Layer 2 of a small transformer language model trained on English Wikipedia (8 layers, counted from 0, width 128). Numbers have three digits each and are written without spaces.
A neuron's activation on a vector x is GELU(weights . x), where the dot is the dot product.
The model reads these tokens: " Gar" "vin" " |" " The" " Great" "est" " H" "its" " of" " the" " Golden" " Group" "s"

The vector x that enters this layer's MLP at each token. A number n stands for (n - 500) times 0.0063.
0 " Gar": 517613579361636566575363440605150649146423183427636451333490725641487209357681203573488376382520587667706596649339533600631315462396282389376684690576471406548347478267622605661366351598358230507749862613615422785387506271471459624360411635485839394388419514514366432460581417591813490609777676833378554762285617375478703707543396357335601155319370622473543394555570581486666644510334
1 "vin": 586320503272595339715448302669322446214210340551590470364512793587321384407900609406343474347304442580593618419522547590712397523423538385457760538510366436534382620472546438728384406348309391415787696667552507721225600429767547559556413514594883053634611706789538560407517634333574348595743607627255488633673580733282504572569630288480575231371475658333266300693429587651150579598166
2 " |": 552168644319753514710595328710437458375414396499589502198486844685253260394741507364500502513285526585436461323457463540698406378371346322331738807487542204579530669492490585634386297370458598419727680636691370711369619326708508753410361513758905259590577653627620563422470516323547419683571509867407551473501530522441813598662497335360650376313270594396157298510444495586140522678513
3 " The": 681267524333667470591623389657353499330233420555655487265349854695301446438935590663344619349238466585596379486424564515666480474578504179470791604408533425407393539227610473653431312548317533355813661615594501695387506286609565644377207496661853230663608764601501615366647838649431444660722505714476710267224567694374657380629562273361604215342445543399207270542576396588294512587485
4 " Great": 432418409319681582559520463728351426277216541635669455231391771797398364422846612646179537502189319586604573321557479426454438710473379279564590734345378551383491515312654492766345392406314643390780684526611488752385536296775578561374375515504744154509543555782549445395715767312504342805714530601484700525406523583195524496521386406387618276404414727541248292648526602750239582648226
5 "est": 475383497321573396533565357634438364377264515520503531177389784662300276319835727695275413444260329599582492333614440595548572434492305333690721655514307333312433562489584400587372439409319480415806616605599401804398518362666570540396434594557859108618684485707541390350620612434555525921610501727371651679342526616385548527489671347474673175507366496667389242726591570787197601633201
6 " H": 395297539456587561672431449615516336518273522640709334107390771765255405374869467602422535327132468598744576371595501485573360566505480350405906648330325407337384632396495376557315478566326497518731592478656457795586538136704425543501344464647771243558453841653520430410642801579529545812741353693176624670395544629550674458406500389434494270540514567492176317523548571662261398542395
7 "its": 504354450473490153806595368670305176346203523720548655216429763785234416189750621573335443370158478583627479288560526561638391343389439338430768483623399447339383629514483506485374531565364640458763568682589546806356544429585715534431450365684816086557484738777504341409693586435578446780536384701358558720337614623370592489608476317559627236445459537553407198550577693639281574676323
8 " of": 650300534295545406551540375753431243332130466640712467296429822809248272313772622523425501533311570577664493333543535562677386552490440388433732726508496391418470617372474440638364363338412701320877547604802509841479565320709448615374482636647733143448464643764536397406445433496652446779632382718461615432218372467352647435536574368369444306371506728541288332353507578690417471576442
9 " the": 685322636369590352576563376694416378285159509713593438225445805866325434409887528571242562338271548595663439509449485559651483454671442319496884661455605343326519545317575603630348386449327599338878590602557559702410516303729485645297299485583794201600577790607549434422567625606532504737685436635434574281129546539320617457484575336426609185339378600619258327421587398702287507558454
10 " Golden": 450450656364620492387626464768361451291318490681670327164312774793284384442837542542212543469142435613573570356648516495447424740383315308526664580452526584329440687391504597680300424394132532432797662566701594738342461284711572453685349445440828203554559801717596532397540739344558359696630429615373628468441677623407520449483404322457489182379464629581194275661634557722300485666395
11 " Group": 643557593356535469515677432644387195475566408559535449242339739824363405406770525542352401512153570535520418367609481388501327383349334370308770608458413381413510386414676462641397379454211578504717537710562480800420558361648598640502420511524807023502538909695578343537580708253473418902756438741308618577442656487259610562466598341466461297566418595759281194704510658641433506728351
12 "s": 600438441373476260721514300587457185453300353661561528211388798899233459312811614585391522359307448495722453369564481529566304372316403372399813632610511394341346586677483428546299425441406619426758477706646481827569582362616475635416580348625914129749522735665445331440537588594562456743685372746411670693342586469530636483557506234479650209506548633575338347496404526649188469673392

Each question shows the input weights of one neuron of the MLP. A number n stands for (n - 500) times 0.00079.

n498: 496417191490526379500417654517569578572360627468369362569458405348656658518425339397513501562540632520539574484603673466485650350427636534593600656529572538542616514394539505608439421435619305509579524604420577609519465357591464357219448624514619505459692500516371310551466630496505439234447521394545425528592492596400466418533669433447714453545284450472718485595405517415436574561695
On which token does it fire most? 1 "vin"

n317: 396649608391516397611642481421496485650574378455566453351515448468466611601517436620331514664655546429473549434484481562514577573500461557405503496460768395634423561444561516507531637384488617510307445381459371515491396415536475552463525498311460587612596658507570496439544479443472542375718219608368516575655458453598536385545467580394242416609443490457343687488569402394518616596575
On which token does it fire most? 6 " H"

n113: 523530666613400546587596556345683460530607535616554640539550566554399500429434470418536625455595379563541510616544443525594459616591473434442520383449591669703530401515472476470468546469566454616409584400628443512457489558567587499583468490553528472491463515541572427438445515565418576464417455601459556407570324585410575472394495591566476442497632583517502526588618488535425442528447
On which token does it fire most? 6 " H"

n35: 582513512462370451526646454449426487547669620454468591684408368540604667494455635448525547550606609404485475485575355402484562501426397489462564368363565432524512599572517586730453514551407463559453576605553491611443400359538627445553551519519447661454637453499501580565474466405271655469521589432441509380445557551401676541583525511379410560625592479524212381573539545482495495592585
On which token does it fire most, and how strongly? 11 " Group", at about 0.5

n20: 496771438482495437493481413472499443594541444643391561514553653432371532533555552557563470575483400506650549404544420434639360380392498493542388386535405511599550517658475468399519844349637518658502446552563482534545431321459547485594485499307507524482557598441596305485543609443297248460563638368536419420332517416520625529415444400578558651642721564385624514499773439666560600591666
On which three tokens does it fire most, strongest first? 12 "s", 7 "its", 11 " Group"

n364: 463287513588509484443573409417361604761455501563422546573499410478643678462407399578480445644530521465324543444452388491492616699517500347362651693437368347511479613460300446554563680419266390419486542424280739475498492412425313458429386434422458582418626424532451596279545520673493525546547529640445516640546347472677425650385632545223568554587453583417472417445603455485362490625736
On which token does it fire most, and how strongly? 6 " H", at about 0.36

n66: 465535390443503584425402498439557397578485370367333290440455569698480616410434453555472481514781555653462517584507485396447599494538408593632624551643694532591558710735613626409441503460667499632622443405470448522616439510420484726316634517430411366492534598437531496552710632516353477513458541538480405435552483451595479415384615517636342487452601468460603384634533583424570626706444
On which token does it fire most? 12 "s"

n149: 637597360658375598441464377516472545544462357462505447493366509392480771550469456371580407683439525541654413654487503537444388448519557376582370570486720528497435570595779510447690621574485610413556405397487541489291578501598596519513503478535486442537490587504345495483509573519384486486308789322418455378444564736478365402436396456583488268430567432198623541503772422592611490415591
On which token does it fire most? 3 " The"

n105: 549569466650273553360453328447469493650564400365426556556463547467606568633601664529634550402534453527454689432546445436480557349516498671508572487483533337516483367555415636447489345426608344639617412649525363339494594724383679673514551481395878510449443470539662485455313243550357531569398439463581518407453492559578629546453477587517454479540586327718381563421503504704509447604397
On which token does it fire most? 12 "s"

n295: 428570625360326397391439645502587486570457553249448582494571435574521606486383554445473514590391545377526643339479590517513322436557557426526547506418704432440548530443435489732413344284338487549308446475474559467506522563434537373375650459471384424577484601547426460449521371650491505687621483515756626426370584389505497542469387495570469491482410249513613573490498505540434363417540
On which three tokens does it fire most, strongest first? 12 "s", 9 " the", 8 " of"

n481: 537536534449518541586532460392483360449635513452450501361527502342525634437420540557479468625663409505532599627473448386336655525457504375552497449428365559480423478614516557552459387433602516627573478370532464372488477536458471521505336555394347489487568490662629648363434610496568235543357559561554494666468285492552453452633663494368647531509668532333454448680631355546498648515375
On which token does it fire most? 5 "est"

n384: 561678595659641397523353567621409393574375591497497483478480364244444426554553624431416694482494638511377729430445409527583447500486624582457514436442654433532563343331345507650351524465388643719281578545349584350372430495354303535517344468478358265347595334576667327520375471566397310546624656458582423480576568477612443547398545360510650256621445400576451447524509634473485402642508
On which three tokens does it fire most, strongest first? 1 "vin", 11 " Group", 10 " Golden"

n225: 336667338438655417452525292370573747458586678404619509406424389489511557388632557481590465487609579667463514598513516605467626623521655296608638587449662554501556437612432477610545443526504535411575356608497326434393327551538535479515424711483512565468481570705473661560514534528500413528547571393687588614582637480589355629521476383553452455518567420433582393506522427256674449477507
On which token does it fire most? 0 " Gar"

n271: 529697573485642640545682390432483396428537625470506405528441513464546376383432547530518564434488494205568440585449515614400532601457349480556386499543285564394519444550470489596428510528706474734590454557525529444459550296361505573547555490540602554490614446460317439703523652510508406289510479490574520632658532510378537391629572671585434378553548538469448718527523579375478426535432
On which token does it fire most? 0 " Gar"

n89: 486470594639590532560507384656532570586684578480485688581501677424470302486501605619643483651551452653493493510628432486321345441487515588567312328588436598554578317471381592366467546414472499434602539524572507661518400643615606516315386382322468639341217326376649412404389522654316496573536559580492489600538381643514448320334767422570411448710773615684357436404616680463466606555432
On which token does it fire most? 5 "est"

n91: 609516389527546507559659597558466516494520788560472417538638573357483601375386350560494463549683510376439690663456495565401657422402391472486573429410601635700480698371579492511570525324484517471409554306492305639625604487557474308474560417614477425303429456566421504438453574425405516424488569477559359471471407375443544462412577317641559370558350625602509394533549607466436529448400
On which token does it fire most? 4 " Great"

n326: 471491513380498431640447490347495529567579426411458555510636259448592511602519296673560478492481364607505556647477619530584498563425326433587594636536724518516470527608834538518616538450552543621496628503654568480634518552568365542509570422470572424703556500561437428559394580656469362457521557361668367704561583522371497543413642603548382601546389555542376524566593454587484643629576
On which three tokens does it fire most, strongest first? 0 " Gar", 1 "vin", 12 "s"

n355: 367480544557536472384611407608457531437625539417407419643468371684442487351472578354494626472572410589454632546604355333510462513572416387352438462546582464488409483428551498649553540420493307555448668396410488515586505682525614535478607525551525534573646518561512746548488678459572539515697541460494442439422451472517389586582408643543457583551735431591423585474694529487552428688499
On which token does it fire most, and how strongly? 10 " Golden", at about 0.25

n33: 344568659510628544494375474475621310472776352515435574464401399476540275439275434403689645476502509420423554594462573422615673566614614643589535810441579280399586600708521493485306479465553604561606658659499456396587674306295363448647533592426687392402762418642653442577487517473574457395315403422638513590555524579462453352357328549493451575485422289658476569496266635457370671509549
On which token does it fire most? 2 " |"

n174: 604402715391430608394598639588459417552612450505557415448317507459447572498708549500481507490667627548464667571499576528575783560449294628437464404378459436544440557447503561561482444488297506604616582296529349345667578567452485504377446499408424471590440443443371719577507482618621402630627481295405577503574430271549434547520491303415495544458424417700487632443468405451611488528557
Its two highest activations, in order, are on tokens 0 " Gar", 10 " Golden"

n418: 628539638596418433491505405470545370658466483558706542646418495656405594486467576453441530509478539549459545485469521580539561520495505513383438558503715598573587469481443590534453317644430514608363534493510504703397517554376530379636514538570426651518366484426462622372779588538478614560439442378398655446534596619559513458497462470384393550315472424470450622509473610562618453429417
On which three tokens does it fire most, strongest first? 10 " Golden", 3 " The", 6 " H"

n421: 569441548456449408477499517567418572426302455388440578576715500306506455463557621611573674608600538455546540555206562313522381480540463641489657620519390561456540445444390604623478477522522544689643566478284431416495271578428490431520370384371472678494301478410658395401553410547437571642486599149427354584413551517564474469522564384459608591534532500342244469441484385529594526436465
On which token does it fire most? 0 " Gar"

n99: 374694531425552506471505474365435500416572645527492521466365274318602514297389612497495519290419401596386402499431436480334492412726468530403436709226555464586635593603485342526399519464509336523535499602481188545300502469361506462502317502535498362448503399631496487545486451672611601629628600603466635497630598400685375499575481535498497535486769506532572679638475360742630402615457
Its two highest activations, in order, are on tokens 5 "est", 0 " Gar"

n496: 366412491422368407663575701384474238495655447545591528347591663512364690500577693493470422672760633678375568611390528616585426365667410501473392399249483520489508528514534479425580502553419483480495426451263529508476692673463409476515664723315496587347238576542462656392373497311280495526523311585534462657526590339253604553543575611418377259475355550490451703370903464561698604520618
On which token does it fire most? 11 " Group"

n90: 515590407295648277678484410561682539655643418737508399746590462746427633499363425543693463269399676279556569418589443511363789451392428479544410528546268554516422690600597701291404477539598441480494458470631659493526601349610490317674595432603591551515520291469334407469578475523528544600547532565368229300471457551643604399454222501740605370576391287492652491544453396478394469412594
On which token does it fire most, and how strongly? 12 "s", at about 0.52

n109: 466614481421534462516485615523494526332549447448505574555487470399412622545394217459621482522409619491591514546447434598536408548442438502507512460576386385493410361540415557493394455638566428471496651365509494492585496360514510504599428444502500599480561480422339450610376452545718424354467474635651352617543391470516393512584559568351527370429473513625451441604542476466540427596608
On which token does it fire most? 0 " Gar"

n371: 470387477491372522498650494568557664619507493425595515394776493538515591427265619542427437394546750673396612449467562587436539373492591509590645551372606520581489619362528545587571590544531592439398315500445592542362596679526461627546448482347609496459396339514534529391575760494471577639484435476659618363587367616607483461306462461515511596640611558517456432548574493591445528446352
On which token does it fire most? 4 " Great"

n70: 305422481489386512593483514352551451473496627581461519593513543496480570396376578434477541473624436349418414591344459490433384676603418464643514460642510457440437536511458491524486642442354484609449538362484523627664491549464517404531410574592357444509448487593585556383403548502428368622596511539437331396284726423601357452467653332556583572685557549478451490453633559396559470548363
On which token does it fire most, and how strongly? 7 "its", at about 0.064

n462: 403496459445409588422434532493580475418735666646456485587366587504640574318399587409574609624671470586525539632503580516488349523524451578412472644455637373662653606388603421407573577556418474447656495508295404396386601672385506748616444466551415377286555466678451404488570578596400412518585381595417385611616536523404545442536554745630719438412366461564700448544513442566520423532527
On which token does it fire most, and how strongly? 11 " Group", at about 0.12

n22: 450499443374595370400663554645532227672496601449401479524349337463498437560328443538399657447591600459469642441625558494621536581446317419689466569566484622263384506530600450750483449461436522490586656281523596666595397527386400280422538386467320372404778455546374489328567551629447459488608431324522401570527535324427474454355479512386589495545423402559526548568422591390509526629577
On which token does it fire most, and how strongly? 4 " Great", at about 0.69

n369: 490514566482379317397404448488446368640566508708402392456483588574248441474490536496519519526436362470617638523562516316604588422548466539676521249533451482589538606624398580383633599522618505592459561430484475422543365543418507384481433661518447384523383534534531382539531551582599616503465341492643490455693601471321576575247467479437539273544491520582484608334494593718539513472550
On which token does it fire most, and how strongly? 7 "its", at about 0.88

n72: 505583476591560633468755512461572546451633564429641619424410491353559576437574537391456497590453545240466349531464375640462723224549460394403459744497533603528533495713415671376513540193571352337320339396467499514375448563445611522476412510355655459428556440684386637460575735525403450506577617551534595632638470577538468503388373426478502372475627310551460548526492690488765355435572
On which token does it fire most? 11 " Group"

n346: 680570577342497505333627497598477476451564495688647489614585482292529409580529543557431441445540375551631591469506530410240471563499666301635545451459417202417469554527451580343311463445591521391612363583299473425576520697536555424503530519560383490581656518425347589532472504507394461447349491506606464601687441646640414351552676577500535533575482526442631497718703529668500635521458
On which token does it fire most? 5 "est"

n291: 527436501643515465428478424431544606329507501673634591560467611704455589438480363444537546437433553663403517486434433402595623441434657468392540459299469470557545523793554468494518622556647599563495384549342553343468434542706672518428668587365557509384640451366358306638397651321433536363400483523344523504525339575581705493577598698588554389609627490602585494715615618506514417268579
On which token does it fire most? 7 "its"

n306: 302522498430383429469514517420580477596768578514487459518412514585362472540453533425456638337540456407499569527596459518439473413444512469549412295477611591448596372436412697427256329549533588470575404407397490549516595460606491463261536618562505515468552519718545464299466622524432490625429389429489396492245464407565466517540530624567464577589531443615621635706431422476378470435334
On which token does it fire most? 5 "est"